Layer 3 of a small transformer language model trained on English Wikipedia (15 layers, counted from 0, width 128).
A neuron's activation on a vector x is GELU(weights . x + bias), where the dot is the dot product.

Input weights of the MLP neurons that the questions are about. A number n stands for n times 0.0063.
n55 (bias -0.049): -60 -8 42 -13 6 20 21 -52 16 -23 -36 -19 19 -22 -15 -14 -6 -25 -9 23 19 -20 18 4 -19 20 50 -8 26 45 2 -52 19 30 -32 37 53 28 -10 3 -54 19 -50 -19 34 41 -49 22 -13 -1 8 7 25 6 58 -10 -14 -20 -14 -19 -14 -6 -3 -5 38 -27 37 -32 -23 26 -45 5 12 4 -29 -20 -2 -11 -30 19 -9 6 -8 13 -26 20 13 -41 28 -24 47 21 -13 48 -26 -19 42 -18 -28 10 20 -3 25 -25 -10 -25 1 -37 -4 45 11 56 -23 -19 -19 43 -12 -41 -31 -29 -12 40 -7 -38 -8 -10 3 -34
n61 (bias -0.063): 13 -32 43 24 -25 7 -38 -3 19 54 -15 29 -32 7 15 36 9 -17 -29 12 -11 -44 4 11 17 54 28 34 -17 -4 -82 -18 45 24 7 -29 -6 25 26 8 -11 37 7 -7 -35 47 -45 36 -20 -30 -24 2 -38 -30 -16 -25 28 8 35 5 13 -27 29 -11 -19 9 -12 23 15 -14 22 -17 2 -3 22 -6 -12 22 -38 7 -47 24 7 -2 -12 -48 -48 -4 -2 24 -19 43 -55 -9 -9 -58 53 13 -7 -23 8 13 13 4 22 -22 6 32 50 1 -17 36 -12 23 -13 5 5 -15 -26 -19 -1 1 11 9 -32 -10 27 5
n84 (bias -0.055): 7 -30 -4 18 -2 -1 -44 -3 -19 -27 4 -2 27 -37 -24 51 20 -7 -14 -1 -6 -34 -11 21 6 -52 4 40 -9 -12 4 -5 4 3 -3 -29 81 31 -9 2 -19 -1 67 -10 -6 2 -34 -19 -6 8 -35 11 -5 -21 -9 -14 2 21 14 35 7 -25 39 -46 -48 39 -17 -8 -29 24 -23 -29 41 34 12 -33 22 49 44 -28 -38 -31 -32 36 -17 -1 -20 28 23 -6 22 23 -9 25 24 -3 30 42 -10 21 -3 41 -16 5 25 7 6 43 7 4 -33 23 -15 -17 0 9 -19 21 22 -34 32 -14 18 -1 -60 5 -8 -25
n101 (bias -0.046): -35 5 14 12 59 7 6 -19 -6 -15 -32 6 8 13 42 15 -37 3 -8 -6 7 15 55 -23 14 17 -9 13 -10 47 -53 -32 42 23 -12 3 21 34 17 -26 -26 28 -36 -61 -43 17 6 0 -25 13 -14 12 29 18 -26 -7 -60 -50 -6 29 30 -8 -14 16 62 3 -3 -43 8 10 32 18 -16 -36 -4 -81 13 -29 -20 -25 -49 27 18 -27 -28 44 18 -40 33 3 -30 -15 65 25 47 -31 10 8 -24 -6 -4 -20 26 -5 -18 16 -46 -33 71 2 7 45 -2 14 -7 19 -14 -10 -20 49 -1 35 -20 -14 -7 -36 -13 2
n108 (bias -0.065): -39 -15 2 17 23 14 -47 -41 6 -9 40 -16 -31 20 -16 28 20 -58 -53 27 -44 2 45 11 25 -68 7 23 20 -16 27 21 39 19 -10 -6 30 27 20 30 -7 -23 -5 -35 -11 51 -6 -12 60 -4 23 60 -19 -4 -2 -74 -3 -4 -42 -3 27 -28 13 19 5 -12 29 -21 58 -26 26 -23 -14 5 -29 -11 -23 12 -13 28 -42 -41 -36 10 -2 -6 -17 -5 46 3 -3 -3 -28 3 -11 -11 -45 45 -29 -4 -8 -8 -11 16 -15 -27 -45 11 44 3 14 -45 52 8 5 -4 26 31 -51 -3 -3 5 -18 -22 3 -5 26 33
n112 (bias -0.057): -45 10 -1 5 2 -22 -58 53 -15 7 10 -5 35 -28 -43 35 7 -7 -2 0 -1 24 31 -14 -38 -49 32 28 -11 13 -43 7 -13 11 36 13 1 -68 -18 -30 -25 38 -21 -3 12 5 17 -36 29 -36 2 45 26 9 46 -29 -12 -20 -13 -16 18 -10 13 5 -65 -2 5 -12 23 23 17 -46 48 30 -4 0 29 -23 -2 -13 -41 -34 -11 -17 -18 -14 -22 -17 23 15 -50 -5 3 21 -1 -2 -22 20 -34 -37 3 6 0 -2 11 -17 -24 18 48 -11 18 -46 32 4 5 -5 -45 16 -12 8 4 21 42 -81 -22 -19 -9 -3
n141 (bias -0.060): 25 -6 37 9 -17 -36 14 45 10 28 18 -20 -23 -44 -49 44 13 -32 -21 -2 -21 -3 20 -14 -49 -40 23 -42 2 -30 19 5 -5 -2 7 -4 37 -30 20 2 26 1 -7 40 10 31 5 59 -32 -3 2 41 -25 6 29 27 -48 -37 1 -22 26 16 21 31 -11 -8 -12 -38 9 19 12 -53 25 0 -44 -27 51 9 -23 58 -60 2 -3 3 17 -41 -18 -16 17 11 -24 -3 19 31 -29 -2 -60 -10 -16 16 -26 15 48 14 17 -8 9 1 -28 10 -17 34 -14 -32 61 -6 40 11 4 17 -31 32 12 -2 18 -7 25 -21
n164 (bias -0.064): -44 -35 -3 2 54 5 -32 34 18 41 -6 11 -22 5 -30 20 -38 -10 14 34 -22 -65 8 -6 52 28 35 6 19 30 20 -36 -5 13 43 14 13 -6 51 31 10 7 4 -7 3 -3 -10 -24 -8 33 20 9 54 -9 -21 14 -20 31 36 -2 -1 14 3 -37 65 42 15 -25 12 75 -3 -16 4 12 26 -13 16 -28 10 -27 -37 -14 67 -10 -39 9 -35 -22 7 24 -12 -50 -23 28 -41 -35 5 34 20 -6 28 -32 -25 21 -23 -1 -9 -4 12 19 34 4 -40 25 42 34 12 -9 27 94 -2 -18 20 9 -11 -15 -29 -33
n181 (bias -0.046): 5 0 -7 -3 -6 22 -13 -71 -19 -26 25 -33 -6 -13 -19 -21 -14 27 -12 -59 -10 -35 25 -15 14 27 11 9 -46 -2 -34 -6 23 -1 5 -4 19 22 4 35 1 -42 22 -9 -47 -9 -43 1 -3 -14 -4 6 44 7 21 1 15 -12 13 20 51 11 -50 15 11 -21 -30 -1 7 11 -12 -1 -16 -16 -11 -26 71 33 -20 -10 14 -58 -7 58 -1 -2 -3 -57 -21 6 19 62 33 -5 34 12 -14 13 -11 8 -22 3 -19 29 10 -6 -7 -31 49 18 5 48 15 14 31 31 48 39 -15 30 0 12 30 55 4 -54 -2 2
n250 (bias -0.060): 9 -20 -2 14 -2 26 -67 5 -44 37 -10 -52 12 18 28 33 54 -44 -21 8 16 -1 24 34 -1 -1 6 -4 -11 -3 6 -4 52 10 -1 -7 11 -22 -17 -17 9 -19 -3 20 0 4 16 18 -4 -19 -12 10 20 4 -16 16 -33 2 33 -11 11 12 34 10 4 -13 40 -41 41 7 1 -47 6 57 -44 -3 77 -22 23 14 14 9 -22 -1 11 -78 -15 -14 25 -6 8 4 -14 27 -9 1 33 14 -21 3 21 -7 4 14 18 3 -16 -26 -17 13 5 -38 36 1 -25 13 -23 4 -7 -3 12 10 16 -45 -26 2 20 2
n313 (bias -0.034): -33 16 -1 19 -1 14 -1 -18 -23 -7 -7 4 -5 1 -21 37 39 13 7 23 -34 1 19 21 18 20 -3 11 -25 6 8 -31 30 36 -1 47 -34 -17 -14 -14 70 -4 6 32 -9 -1 -43 -5 6 -6 33 2 -42 -13 -24 -12 -1 -65 25 1 -5 -12 -6 -30 -20 21 61 -28 -1 -23 -1 -32 6 -1 11 -15 -40 43 -35 2 2 8 27 14 13 5 6 12 -1 -22 7 -20 -12 -15 -6 13 14 24 2 -16 -4 -43 77 -11 -10 13 2 14 6 -3 -25 -24 -30 -18 2 30 24 -1 26 63 -34 17 4 -13 -8 -23 22 -12
n323 (bias -0.032): -10 -1 -26 -3 26 35 -34 30 13 3 -5 10 16 19 16 8 19 -21 -33 34 3 19 -14 -1 -19 -17 -17 -5 17 -6 14 -10 -27 25 18 -5 33 1 14 5 -16 14 -9 -17 23 9 15 48 4 35 1 35 17 1 31 -33 16 -13 -21 5 13 7 -48 11 -18 26 -23 -5 4 10 -11 14 12 3 1 -19 26 8 -17 -25 25 -44 -21 17 -29 -26 -9 -4 20 1 32 -11 -1 7 33 15 7 53 -37 -20 24 12 3 -11 -28 -58 -65 16 29 -30 15 -18 3 16 18 24 11 35 -1 15 6 9 35 -24 8 -31 -22 -4
n328 (bias -0.053): -36 15 -2 16 -14 15 45 -15 -1 54 -33 -6 15 4 20 2 20 14 5 -4 -22 4 -7 12 5 -14 28 -24 28 49 0 -12 33 3 -18 48 19 45 -12 -4 15 2 -2 9 49 -15 41 -24 29 48 27 -10 -47 -9 16 28 12 20 21 49 20 -2 -9 -33 -8 -2 60 0 -5 3 6 -29 12 4 -5 -65 1 0 -12 19 -25 41 18 37 18 4 4 -15 11 -26 27 19 -39 -46 -28 -30 12 -43 4 -1 24 -12 43 48 42 18 5 11 -10 -33 -34 13 12 -58 -1 29 -1 7 14 37 -4 12 62 0 -30 -43 34 -36
n348 (bias -0.042): 1 -57 18 11 -46 -24 33 -7 -1 -24 24 -28 15 -39 -7 -26 9 16 -29 -18 -4 -13 -68 17 -27 27 19 -30 -15 -5 56 -14 -14 -9 26 -21 -9 31 -29 -7 4 -25 28 4 17 19 -14 37 -15 -20 18 7 -10 -85 -19 0 15 17 -25 39 29 -2 -14 -3 16 -2 10 -6 6 -35 -67 7 -5 46 -22 -29 25 6 -76 23 25 8 2 71 14 -23 20 24 4 22 -31 -2 -3 -15 -1 22 -31 -14 -20 -2 2 6 -21 20 27 -4 -24 25 10 33 -8 -4 -10 -55 21 29 -13 -10 -6 -12 14 -30 -2 -2 -15 15 30 17
n406 (bias -0.017): 26 -50 52 44 32 -16 -19 -20 3 42 -28 18 16 -17 1 19 -21 -28 -22 -9 -1 18 18 18 4 -1 24 27 18 -2 -24 -6 35 -15 27 -19 36 7 15 40 -1 10 36 -6 -1 -1 -9 36 -1 30 -31 20 27 -15 -8 17 -16 28 14 34 22 10 4 -46 -13 -12 9 -21 22 10 -17 -61 21 -30 51 -2 6 32 22 22 -4 14 -13 -16 -1 -45 -25 -28 31 26 -16 17 -19 -11 -2 14 21 -22 10 -23 14 42 40 11 17 19 24 52 -7 -23 21 10 10 24 -28 8 7 20 -13 5 57 -35 -4 10 1 -5 15 -6
n438 (bias -0.039): -27 38 -14 -5 34 -51 49 -23 -14 20 -19 -7 10 -46 7 -19 34 19 -42 -17 9 0 26 -19 25 -9 18 -15 26 22 -43 8 27 -22 18 2 60 29 10 -3 16 9 -7 -34 7 3 -14 32 35 17 3 35 3 -22 11 9 14 -16 -30 32 -22 -38 38 1 -44 0 -28 9 -17 16 -40 -7 60 11 57 -35 -37 5 13 -9 -5 -31 -64 -2 -16 25 17 21 -27 11 -33 14 21 30 4 12 8 -3 -19 -31 -23 -10 30 31 21 -1 3 -18 6 -39 -34 14 1 7 6 28 15 -28 20 8 -5 37 26 -54 23 1 -17 -10
n474 (bias -0.052): 25 -2 -23 8 52 -37 37 27 35 50 -35 11 6 -11 37 15 -42 -29 -11 5 -10 -14 -3 -15 -28 11 -6 4 -30 32 -43 -19 -21 -1 -29 -11 25 3 23 -7 -36 7 9 -56 1 18 -29 32 -37 -7 16 64 14 11 17 -29 -7 5 29 1 -2 -48 23 -14 -38 -63 -40 -35 25 26 -19 -27 -32 45 23 11 -1 31 -26 11 25 -27 -38 51 10 -8 -13 -23 1 -8 17 17 -19 23 15 -11 -20 -30 -24 4 23 -64 6 -4 50 -9 -14 -16 32 -15 -44 2 25 1 -6 -18 28 -36 -29 -15 -11 47 15 -3 -26 -40 -3 -39
n476 (bias -0.028): -4 -31 39 7 8 -25 20 -41 25 -1 -7 -9 14 10 -30 -7 -20 -14 -8 9 1 -30 53 -6 -9 -33 5 0 -1 -11 8 -20 43 1 29 -8 -6 13 9 -12 -3 -61 -9 -21 -30 32 -4 -4 35 3 1 6 -17 -62 6 16 -4 -2 -9 31 -1 -43 -5 37 -37 26 17 44 83 50 26 -30 23 20 -15 -5 -24 49 -23 10 7 -21 -18 25 -24 -39 11 -1 7 -9 -40 7 29 17 16 19 2 -22 -5 -29 17 29 37 11 -7 -6 -26 -9 28 16 3 -5 12 3 -4 33 26 11 -18 4 -15 -23 30 40 25 -18 -1 -4

Each question shows a token from some text and the vector x that enters the MLP there. A number n stands for n times 0.08.

"est": 7 13 15 -5 -11 13 11 6 -5 4 -3 9 6 4 0 10 -8 10 2 -12 7 10 1 -1 -2 3 -9 -12 7 -18 -6 14 2 4 -14 -21 -4 3 -3 -5 10 -3 1 2 -4 17 9 -9 11 -24 -1 -34 -8 -5 12 -21 21 -11 -28 -14 8 0 17 -1 14 -16 3 5 -10 -4 12 3 -14 5 -13 12 -7 3 17 8 -13 -3 -18 -16 15 -8 0 16 -6 -6 2 2 -5 15 19 -2 -2 1 8 15 -16 2 17 -13 2 -3 -8 2 12 3 -14 -8 2 -16 5 -43 -12 15 1 -32 -10 1 5 9 17 20 7 45
Which neuron fires most, and how strongly? n108, at about 1.9

"or": 27 -10 -25 -13 -10 -11 -4 -14 -10 -5 1 -7 -6 9 8 -1 11 13 11 -2 7 12 4 -7 -3 -17 -45 -17 2 -20 -21 6 -8 -7 1 -7 20 9 10 10 -18 7 -5 -10 -3 -6 23 0 -6 -4 -2 -57 -6 13 10 -4 -5 -16 -3 -4 -7 -5 13 1 11 1 4 13 -2 -13 -4 6 -16 -3 -27 3 -9 -2 0 -8 -13 -9 21 14 6 -2 -4 3 0 -16 15 2 8 4 6 5 8 12 5 6 -14 -9 -12 -19 -3 -4 -4 -6 21 -5 4 8 6 13 -1 -26 -1 7 7 -11 9 0 -1 -8 -7 -7 5 33
The three highest activations, in order: n101, n181, n323

" \"": 15 1 -1 -11 7 -2 -3 -8 1 3 2 -5 6 -9 -6 -3 15 4 -7 1 -1 0 -14 2 -11 -6 -20 -13 -6 -44 -5 14 3 -21 7 3 25 17 0 4 4 -3 7 18 0 7 -3 14 2 -4 6 -61 8 4 -10 16 -16 1 10 -3 -12 -21 6 0 -15 11 -5 -1 8 -1 19 -7 2 -4 -14 -4 -21 -10 -12 5 -7 -1 -9 3 7 -8 -2 -15 8 -14 -1 -4 2 -6 -1 1 -5 1 30 16 -1 21 21 -2 -23 5 7 6 -8 7 8 -15 9 -5 -13 -40 3 4 2 -8 8 -8 0 -2 1 -10 2 24
The neuron with the highest activation: n141

"t": 10 -5 1 -1 1 5 -6 13 -9 -9 14 21 -4 5 8 1 -8 6 13 21 -9 -4 -15 -5 -18 15 -8 5 12 -12 -4 8 -27 -12 9 -11 16 -8 -24 -6 24 -20 5 8 -11 -5 12 -12 -6 -14 1 -25 -4 -1 3 -6 15 -8 -30 -1 -34 5 8 -10 5 -15 -10 -2 6 -6 -1 9 -6 -4 2 -3 5 -19 -9 -1 -7 -14 6 -18 0 -2 -14 21 -14 2 -19 12 5 6 -4 36 1 17 8 10 -10 -12 -5 -9 -9 13 21 -19 10 -11 12 -14 0 10 11 -32 8 24 2 -21 5 12 -1 -14 8 8 12 7
The neuron with the highest activation: n112

" in": -4 1 0 -7 3 -1 -1 0 13 -21 4 -6 7 5 -20 10 -9 -9 16 -4 -9 7 3 -5 6 -3 -41 -1 6 -4 -4 1 -6 -36 15 -10 -4 16 -3 11 2 16 -1 16 1 -11 17 5 4 24 10 -47 4 -5 12 -4 3 -1 0 10 5 7 10 15 -7 0 -26 9 -5 -2 8 -17 5 -3 -9 17 -14 -2 9 0 -8 -9 -6 12 -7 3 9 8 12 -26 16 14 2 12 4 18 -7 6 17 17 -10 41 -6 4 16 9 8 5 -3 15 9 8 3 12 3 -27 11 10 -8 5 16 -15 -1 -2 4 2 -9 24
The neuron with the highest activation: n84

"\n\n": 5 -10 11 13 -16 14 7 -4 13 -7 7 0 -6 7 5 0 8 -17 -5 14 9 2 -7 1 0 -1 -11 -6 -11 -15 -14 -7 21 -30 5 -19 3 10 -4 -1 -10 -12 4 10 7 12 5 2 -15 -10 -4 -47 5 -9 1 1 16 13 13 -2 2 -14 0 -13 8 16 4 3 7 4 6 12 -1 -1 -16 -2 -17 9 -24 -9 -14 -2 -13 -12 -8 8 -3 5 -6 -17 -10 0 -13 -3 12 12 4 -10 37 0 10 40 -18 -6 -14 24 10 -6 -4 -2 24 4 -4 0 -9 -26 -13 2 12 -23 2 7 5 -17 -4 -4 3 26
The neuron with the highest activation: n61

"is": 2 1 -3 -19 -12 -15 2 -7 11 17 3 13 6 -9 13 6 -17 3 -2 -5 15 -4 -14 -26 -5 3 -18 3 -7 -39 0 17 -7 5 5 5 -24 -6 2 11 -8 9 -2 11 -1 8 -5 3 -21 -15 8 -23 4 6 4 -9 20 -1 -17 -22 -34 -16 1 -14 -3 13 7 14 7 4 11 -15 -8 1 -12 17 -18 -5 10 18 -4 -3 -16 -13 -2 -15 -16 0 -6 -12 7 0 -10 -9 -18 -3 0 -12 8 3 1 -1 -7 -3 -6 1 -6 -12 17 -3 9 6 -7 5 8 -38 -20 -14 -4 -28 -6 2 26 17 16 -5 15 6
The neuron with the highest activation: n61

"==": 19 5 14 -8 -3 8 -5 10 21 -17 24 7 -9 8 -7 -2 26 -11 -8 -3 7 14 -1 12 -6 -26 0 -1 6 -25 -12 26 4 -3 3 6 -4 7 -9 -14 7 8 -4 6 19 9 19 1 9 1 -3 -28 7 -3 -6 -11 12 27 -4 -20 -1 -12 16 -3 -6 -2 8 -5 1 13 16 -20 0 -3 -1 23 -33 4 -14 6 12 2 -9 -4 -10 13 16 9 12 -28 -8 -12 -10 5 9 4 -10 7 22 9 -5 -1 3 -10 -12 -3 -3 10 -8 -9 -3 -12 9 -5 -30 -16 8 17 6 -6 1 1 12 -5 -11 12 -7 36
The neuron with the highest activation: n108

"'": 11 9 -4 -4 5 -7 9 8 19 -6 -9 -11 1 -6 -6 -4 16 14 7 -1 -1 5 -2 10 -2 -4 -3 -17 -3 -37 7 -8 12 -11 -5 17 22 9 -11 -4 -15 -9 3 27 7 17 7 4 5 -4 4 -51 -12 6 -4 3 -8 3 -3 -11 -14 -4 14 19 3 4 -3 0 -10 -5 8 -6 -10 2 -28 0 -23 -5 5 19 -16 7 -13 -9 28 -19 2 -6 5 -13 6 0 5 -3 -10 14 -26 1 9 14 -1 14 1 6 -28 6 -2 -13 -7 7 0 -8 27 19 8 -18 -3 -2 4 -7 -3 2 -4 7 15 -8 4 34
Which neuron fires most, and how strongly? n141, at about 3.6

"I": 7 20 -8 -20 -8 4 1 -20 -4 -4 5 -18 8 3 13 11 9 -13 -1 -6 7 -19 5 11 -11 4 -5 -36 0 -22 2 -8 -17 -12 0 1 9 3 1 -5 1 4 -13 16 6 -4 22 -17 14 8 -14 -6 -4 4 7 -3 17 21 -4 -6 -12 -2 18 3 21 -14 -19 17 -6 11 -4 15 -9 -13 -1 12 5 -13 -3 2 -12 -11 6 9 3 -9 -7 -4 -13 -25 5 0 -1 12 5 25 -2 3 15 3 -6 -7 -24 3 -5 2 7 -24 -7 12 13 -16 9 -9 -1 -30 -23 27 -16 -28 -15 -11 -3 -4 -1 4 19 24
Which neuron fires most, and how strongly? n250, at about 1

"00": 12 2 -11 -25 -23 -3 4 2 -14 -13 -8 -7 1 0 7 -14 -11 9 -18 -4 16 1 -2 -13 -10 -6 -6 -23 -4 -33 6 3 -7 -27 12 -28 -8 3 -6 7 11 8 -19 -3 -6 12 8 15 -15 10 -7 -34 -11 -15 11 15 8 -4 3 -5 -7 -3 -21 10 7 -1 4 -15 -1 -7 -19 11 -3 1 -12 15 -17 -8 7 5 -14 11 -1 0 -1 -9 -8 -5 -10 5 14 2 3 -18 16 -2 -1 -1 24 -12 -7 -11 10 -1 -7 -4 23 3 -11 17 26 15 2 0 -7 -9 -11 6 9 13 -19 5 -6 10 9 13 11 42
Which neuron fires most, and how strongly? n348, at about 2.1

" |": -4 4 8 -17 14 4 2 3 8 -1 -10 12 3 1 -1 -4 -6 -1 8 6 12 4 7 3 3 0 -4 -5 4 -4 3 -8 -6 -13 8 -3 9 -4 -3 2 -1 2 -12 -2 20 4 13 -5 13 10 -3 -60 8 17 8 4 5 11 -2 1 -4 11 -12 3 5 -3 8 -27 -8 -12 8 -8 0 6 -7 34 -5 -3 14 -7 -9 -14 24 -19 -8 10 0 0 -13 -11 -13 -13 0 -6 -4 3 -7 -11 35 -3 17 14 -1 -19 -20 -11 -43 5 -8 2 24 -29 6 0 -1 -8 12 -4 -5 10 16 -9 -1 -10 6 6 -4 29
Which neuron fires most, and how strongly? n164, at about 2.6

"ow": 1 20 -8 -14 -5 17 2 -17 -15 -4 -2 -6 1 14 3 8 0 -1 5 -9 19 -1 14 -3 -20 -8 -19 -15 -16 -34 -22 3 5 -22 12 -4 4 -9 -5 6 4 -10 -6 24 3 -5 -3 6 -6 -4 0 -51 -7 -10 1 2 1 24 -3 5 -12 -4 -1 0 25 8 -18 1 -1 -4 19 1 5 -14 -10 19 11 -28 17 -11 -11 1 -3 -3 25 -3 3 12 -7 -19 14 8 5 -2 -10 7 0 -2 18 3 -18 -7 -5 -5 -2 -3 6 -5 -3 -10 -14 5 15 -9 14 -27 3 7 3 4 -16 -9 15 11 4 16 -3 27
The neuron with the highest activation: n181

"ion": -3 22 -16 -18 -28 10 22 5 -24 -7 -5 7 3 15 15 7 2 12 14 14 7 -9 5 -14 -1 1 -24 -9 -5 18 -2 -19 -2 -9 13 -14 -7 3 2 -15 10 0 -6 7 -10 0 13 3 -6 0 -7 -29 7 -16 -10 1 -2 -6 25 -20 -50 -3 13 -2 3 -5 1 6 -5 12 12 15 -7 11 4 3 -5 -18 -6 -26 -2 -9 7 0 5 3 -2 12 -7 -17 1 -9 12 -13 9 10 -5 1 19 5 5 7 4 -27 4 -12 -25 -15 -4 1 11 -17 -9 -3 0 -20 0 2 11 -7 -11 -16 -10 -1 7 18 5 22
Which neuron fires most, and how strongly? n313, at about 0.3

"on": 3 10 6 9 -15 7 10 -16 -1 -11 2 6 -5 3 -12 -9 19 7 23 14 22 5 0 -11 -12 12 -34 -21 -11 5 -1 -4 -8 2 20 -5 -1 6 -12 -1 -14 2 -5 -13 9 -24 14 8 -4 -4 5 -29 -14 -14 0 11 8 -3 -1 -3 -30 2 -12 -10 -13 -9 -1 -6 -10 -6 12 10 -12 -7 28 14 5 -13 3 8 8 -1 6 12 3 -11 13 23 3 -8 2 3 6 -15 20 12 2 21 -7 -5 14 8 -6 -17 -40 -17 2 -12 -12 -3 9 -1 -6 7 7 -20 -6 9 6 -3 -18 1 -14 3 19 8 -12 32
Which neuron fires most, and how strongly? n323, at about 1.2

"e": 3 9 -5 -13 8 -15 6 12 2 9 14 12 3 5 22 18 -15 10 38 8 1 6 -6 4 9 14 -53 -6 -8 -5 -6 -11 7 18 9 -20 -3 19 -4 12 -10 -4 8 -5 1 -13 14 2 2 16 -10 -25 -3 16 -14 -2 5 9 -3 -5 -14 -20 7 11 -23 8 -4 -6 3 8 4 -2 4 -4 -10 -3 -4 5 2 -17 5 -21 6 -1 -3 14 -3 -5 4 -24 23 -15 20 -1 8 -9 3 -6 -2 7 2 0 -6 -29 -13 9 8 3 6 -11 21 -8 3 1 -12 -30 3 -9 -1 -17 -14 -17 -8 6 -1 -15 5 -16
The two highest activations, in order: n474, n101

"o": -7 -2 -7 -26 -8 -9 7 0 6 11 -6 4 5 12 -5 2 -8 13 36 -6 0 -9 -2 -21 26 -7 -33 -8 3 0 1 17 4 -3 11 -2 17 16 -8 -14 6 8 -8 -2 2 -23 5 -7 0 2 6 -40 7 7 -8 -7 12 -1 -13 -1 -12 -17 0 -1 1 -2 23 5 -29 -5 9 15 -3 -8 7 3 -16 -31 -7 -3 0 -2 8 -7 9 3 15 10 8 -10 16 -16 9 -4 6 9 -9 -1 15 12 -3 13 -7 0 -27 -9 -3 9 5 -5 18 1 14 3 -7 -45 -23 2 -11 7 -6 -9 -15 -10 2 11 -2 -1
Which neuron fires most, and how strongly? n101, at about 0.26

"in": 21 -14 -4 -15 -18 -2 5 5 12 0 24 19 -6 14 -7 -5 -1 -1 23 2 10 5 0 -19 2 8 -27 -18 7 -18 13 15 -13 7 0 -33 1 14 0 17 1 -4 -22 6 -6 -7 13 6 20 -9 -2 -23 -8 10 11 9 6 0 -3 8 -3 -13 3 18 7 4 -1 10 -7 -2 6 -1 14 0 -32 10 24 -10 26 13 4 -5 7 8 -9 -14 14 31 -15 -12 -2 -10 11 -11 8 10 -3 12 10 -2 0 7 -14 -3 -7 1 26 -23 7 12 4 -1 12 5 8 -29 2 -3 -6 -6 0 -25 8 14 -1 -1 -2 17
The neuron with the highest activation: n476

"-": 20 -13 -2 -4 -11 12 5 1 6 -8 15 -18 -1 -1 -2 -15 3 -6 -9 -5 2 9 15 3 4 7 -24 -2 -1 -20 6 7 7 -44 5 5 9 -9 -2 6 -1 2 -4 6 -1 -9 8 -14 30 -1 -7 -21 18 2 0 1 6 5 -9 -8 -11 9 -11 -5 4 6 -6 -15 2 -3 9 8 5 0 13 32 -31 9 9 4 1 -3 -19 -22 7 -6 -5 -12 8 -25 -6 1 -17 -5 -8 2 -1 8 35 33 -13 -16 11 -22 -16 7 0 2 8 -18 6 -5 -5 4 -22 -24 -6 -11 -4 -12 4 -8 6 -14 -8 0 -6 27
The neuron with the highest activation: n108

"\n": -10 -9 -5 12 -13 -1 12 7 26 -4 10 12 -9 1 5 -7 5 -23 2 7 5 -6 -13 -2 -4 -12 -12 5 -10 -12 -11 -15 16 -28 8 -22 -15 1 6 0 -10 -7 -3 3 14 14 10 1 -16 6 -7 -41 3 2 3 -3 0 0 16 2 -5 -16 -3 -12 1 6 8 12 3 2 -2 6 -11 0 -10 -11 -23 16 -34 -12 -5 -4 -13 -18 -5 9 8 11 -7 -11 -17 -9 -2 -8 18 3 3 -26 35 0 12 20 -17 -2 -23 13 10 -14 -11 5 21 -5 -3 9 11 -21 -21 -1 16 -7 1 -5 -1 -4 7 -10 15 26
The three highest activations, in order: n476, n348, n61

" the": 3 -8 4 16 3 0 17 4 8 3 12 -20 -5 14 -3 21 -4 2 1 3 19 11 -11 0 18 10 -40 -2 3 -7 10 11 -8 -34 20 -9 3 4 -15 -11 -5 10 1 3 6 5 -20 1 -2 16 -1 -51 -12 -2 18 3 -9 10 -2 16 -7 -9 5 -12 -7 5 0 -2 -2 -6 -3 -2 6 8 -6 15 5 1 -9 -6 -1 -3 6 1 13 -9 -12 5 16 -15 -7 -9 0 -3 6 21 0 6 45 -6 4 9 7 -18 13 6 0 -19 -1 -14 3 3 -6 -7 -12 -13 5 15 -9 -10 7 3 -4 -12 -13 25 3 32
The three highest activations, in order: n348, n84, n406

"ro": 15 8 9 -26 -6 -19 0 -5 4 1 -8 3 15 2 -4 1 9 -6 28 -1 12 -11 1 -7 -1 -6 -48 -10 3 -16 14 -7 -21 -9 -10 2 18 -2 -4 2 2 4 8 0 18 -14 5 -11 2 15 -2 -39 8 13 16 7 13 -16 -4 -16 -15 3 9 0 -6 20 -4 -1 6 4 -9 -5 -12 3 -20 12 -14 -4 -16 17 9 -8 -5 6 -12 -13 17 -12 1 -19 -4 -2 9 11 -1 4 4 -1 2 9 7 12 -7 -7 -26 -5 -4 -1 0 5 -11 7 8 -11 -5 -51 2 20 -1 -14 5 -5 24 1 -1 1 -6 -6
Which neuron fires most, and how strongly? n323, at about 0.61

"ce": 1 5 -13 -11 0 13 3 2 -25 -2 10 -4 6 2 28 1 -2 22 18 10 0 -10 0 16 -2 -6 -35 -11 5 4 0 -11 -17 -5 6 -3 -4 10 -8 4 15 -5 10 2 -15 -1 1 -14 2 21 5 -31 -7 8 -18 -23 3 -14 0 -11 -18 4 15 6 5 -15 -8 15 0 5 16 18 -24 -2 -10 -8 13 -10 5 8 15 0 -13 7 -1 12 20 9 6 -21 17 5 12 -1 22 34 -3 -7 13 14 -13 6 2 -25 -2 5 -18 8 19 1 10 -8 0 -4 -9 -37 -17 4 -2 -15 -11 -9 9 -4 10 1 2 -2
The neuron with the highest activation: n101

"h": 5 2 -3 -1 0 3 -5 13 -2 1 7 -2 -10 -3 -11 -2 -7 -2 14 7 6 -2 -1 16 14 -1 -11 -1 -16 -37 16 11 -6 -8 -3 11 1 -10 -3 -6 -10 7 11 6 5 -4 8 -5 -1 -7 -12 -29 0 7 -3 -18 19 8 -6 -8 8 -6 -10 -23 6 2 -7 8 10 -16 -7 6 -17 -5 -7 0 -7 -14 9 -6 -2 -11 27 18 14 -7 0 -2 -3 8 2 2 -2 11 6 -11 -20 -5 10 21 -8 -25 4 -32 -11 11 4 -17 -7 4 2 10 17 8 -4 -48 12 2 -3 -29 -3 -7 -21 -12 6 14 1 45
The neuron with the highest activation: n108

"im": 8 24 -17 11 -10 5 28 2 19 2 -3 7 -17 -7 8 -1 19 20 18 5 6 0 -9 -12 0 -1 -17 -9 2 3 0 10 -10 1 15 -3 -8 3 -19 -4 -7 -8 13 7 3 -6 2 2 8 3 -13 -62 -30 -1 -4 10 3 1 2 -5 -36 -11 11 -4 9 -14 -3 5 -10 -9 19 -1 10 -7 -15 10 -15 12 -2 -1 -3 -5 20 8 8 9 7 -2 16 -8 20 -9 -9 -13 5 13 3 -11 9 13 11 -15 27 16 -15 3 -3 10 3 2 6 -7 2 6 -1 -19 2 -7 5 -8 -18 -17 5 11 4 -5 8 10
The neuron with the highest activation: n328

"id": 6 -7 7 -16 5 4 -2 4 14 20 3 23 -1 9 2 10 3 12 36 6 28 -2 5 -10 3 -1 -21 -12 -6 -12 -16 5 9 -28 12 -17 6 11 -4 3 -12 15 10 13 -9 -3 26 -1 2 14 -14 -42 -7 12 -4 -2 6 15 -9 5 -2 -14 5 7 -11 8 -27 1 6 26 11 0 -6 -3 -26 2 2 -17 13 -10 -14 -17 3 8 -3 -2 3 8 14 -23 17 -1 16 4 5 1 -2 -7 -13 -1 -10 -4 5 -19 -7 6 3 -8 15 -9 15 3 0 -2 2 -33 1 -22 -9 -10 -10 -1 12 11 -6 -15 -2 2
The neuron with the highest activation: n101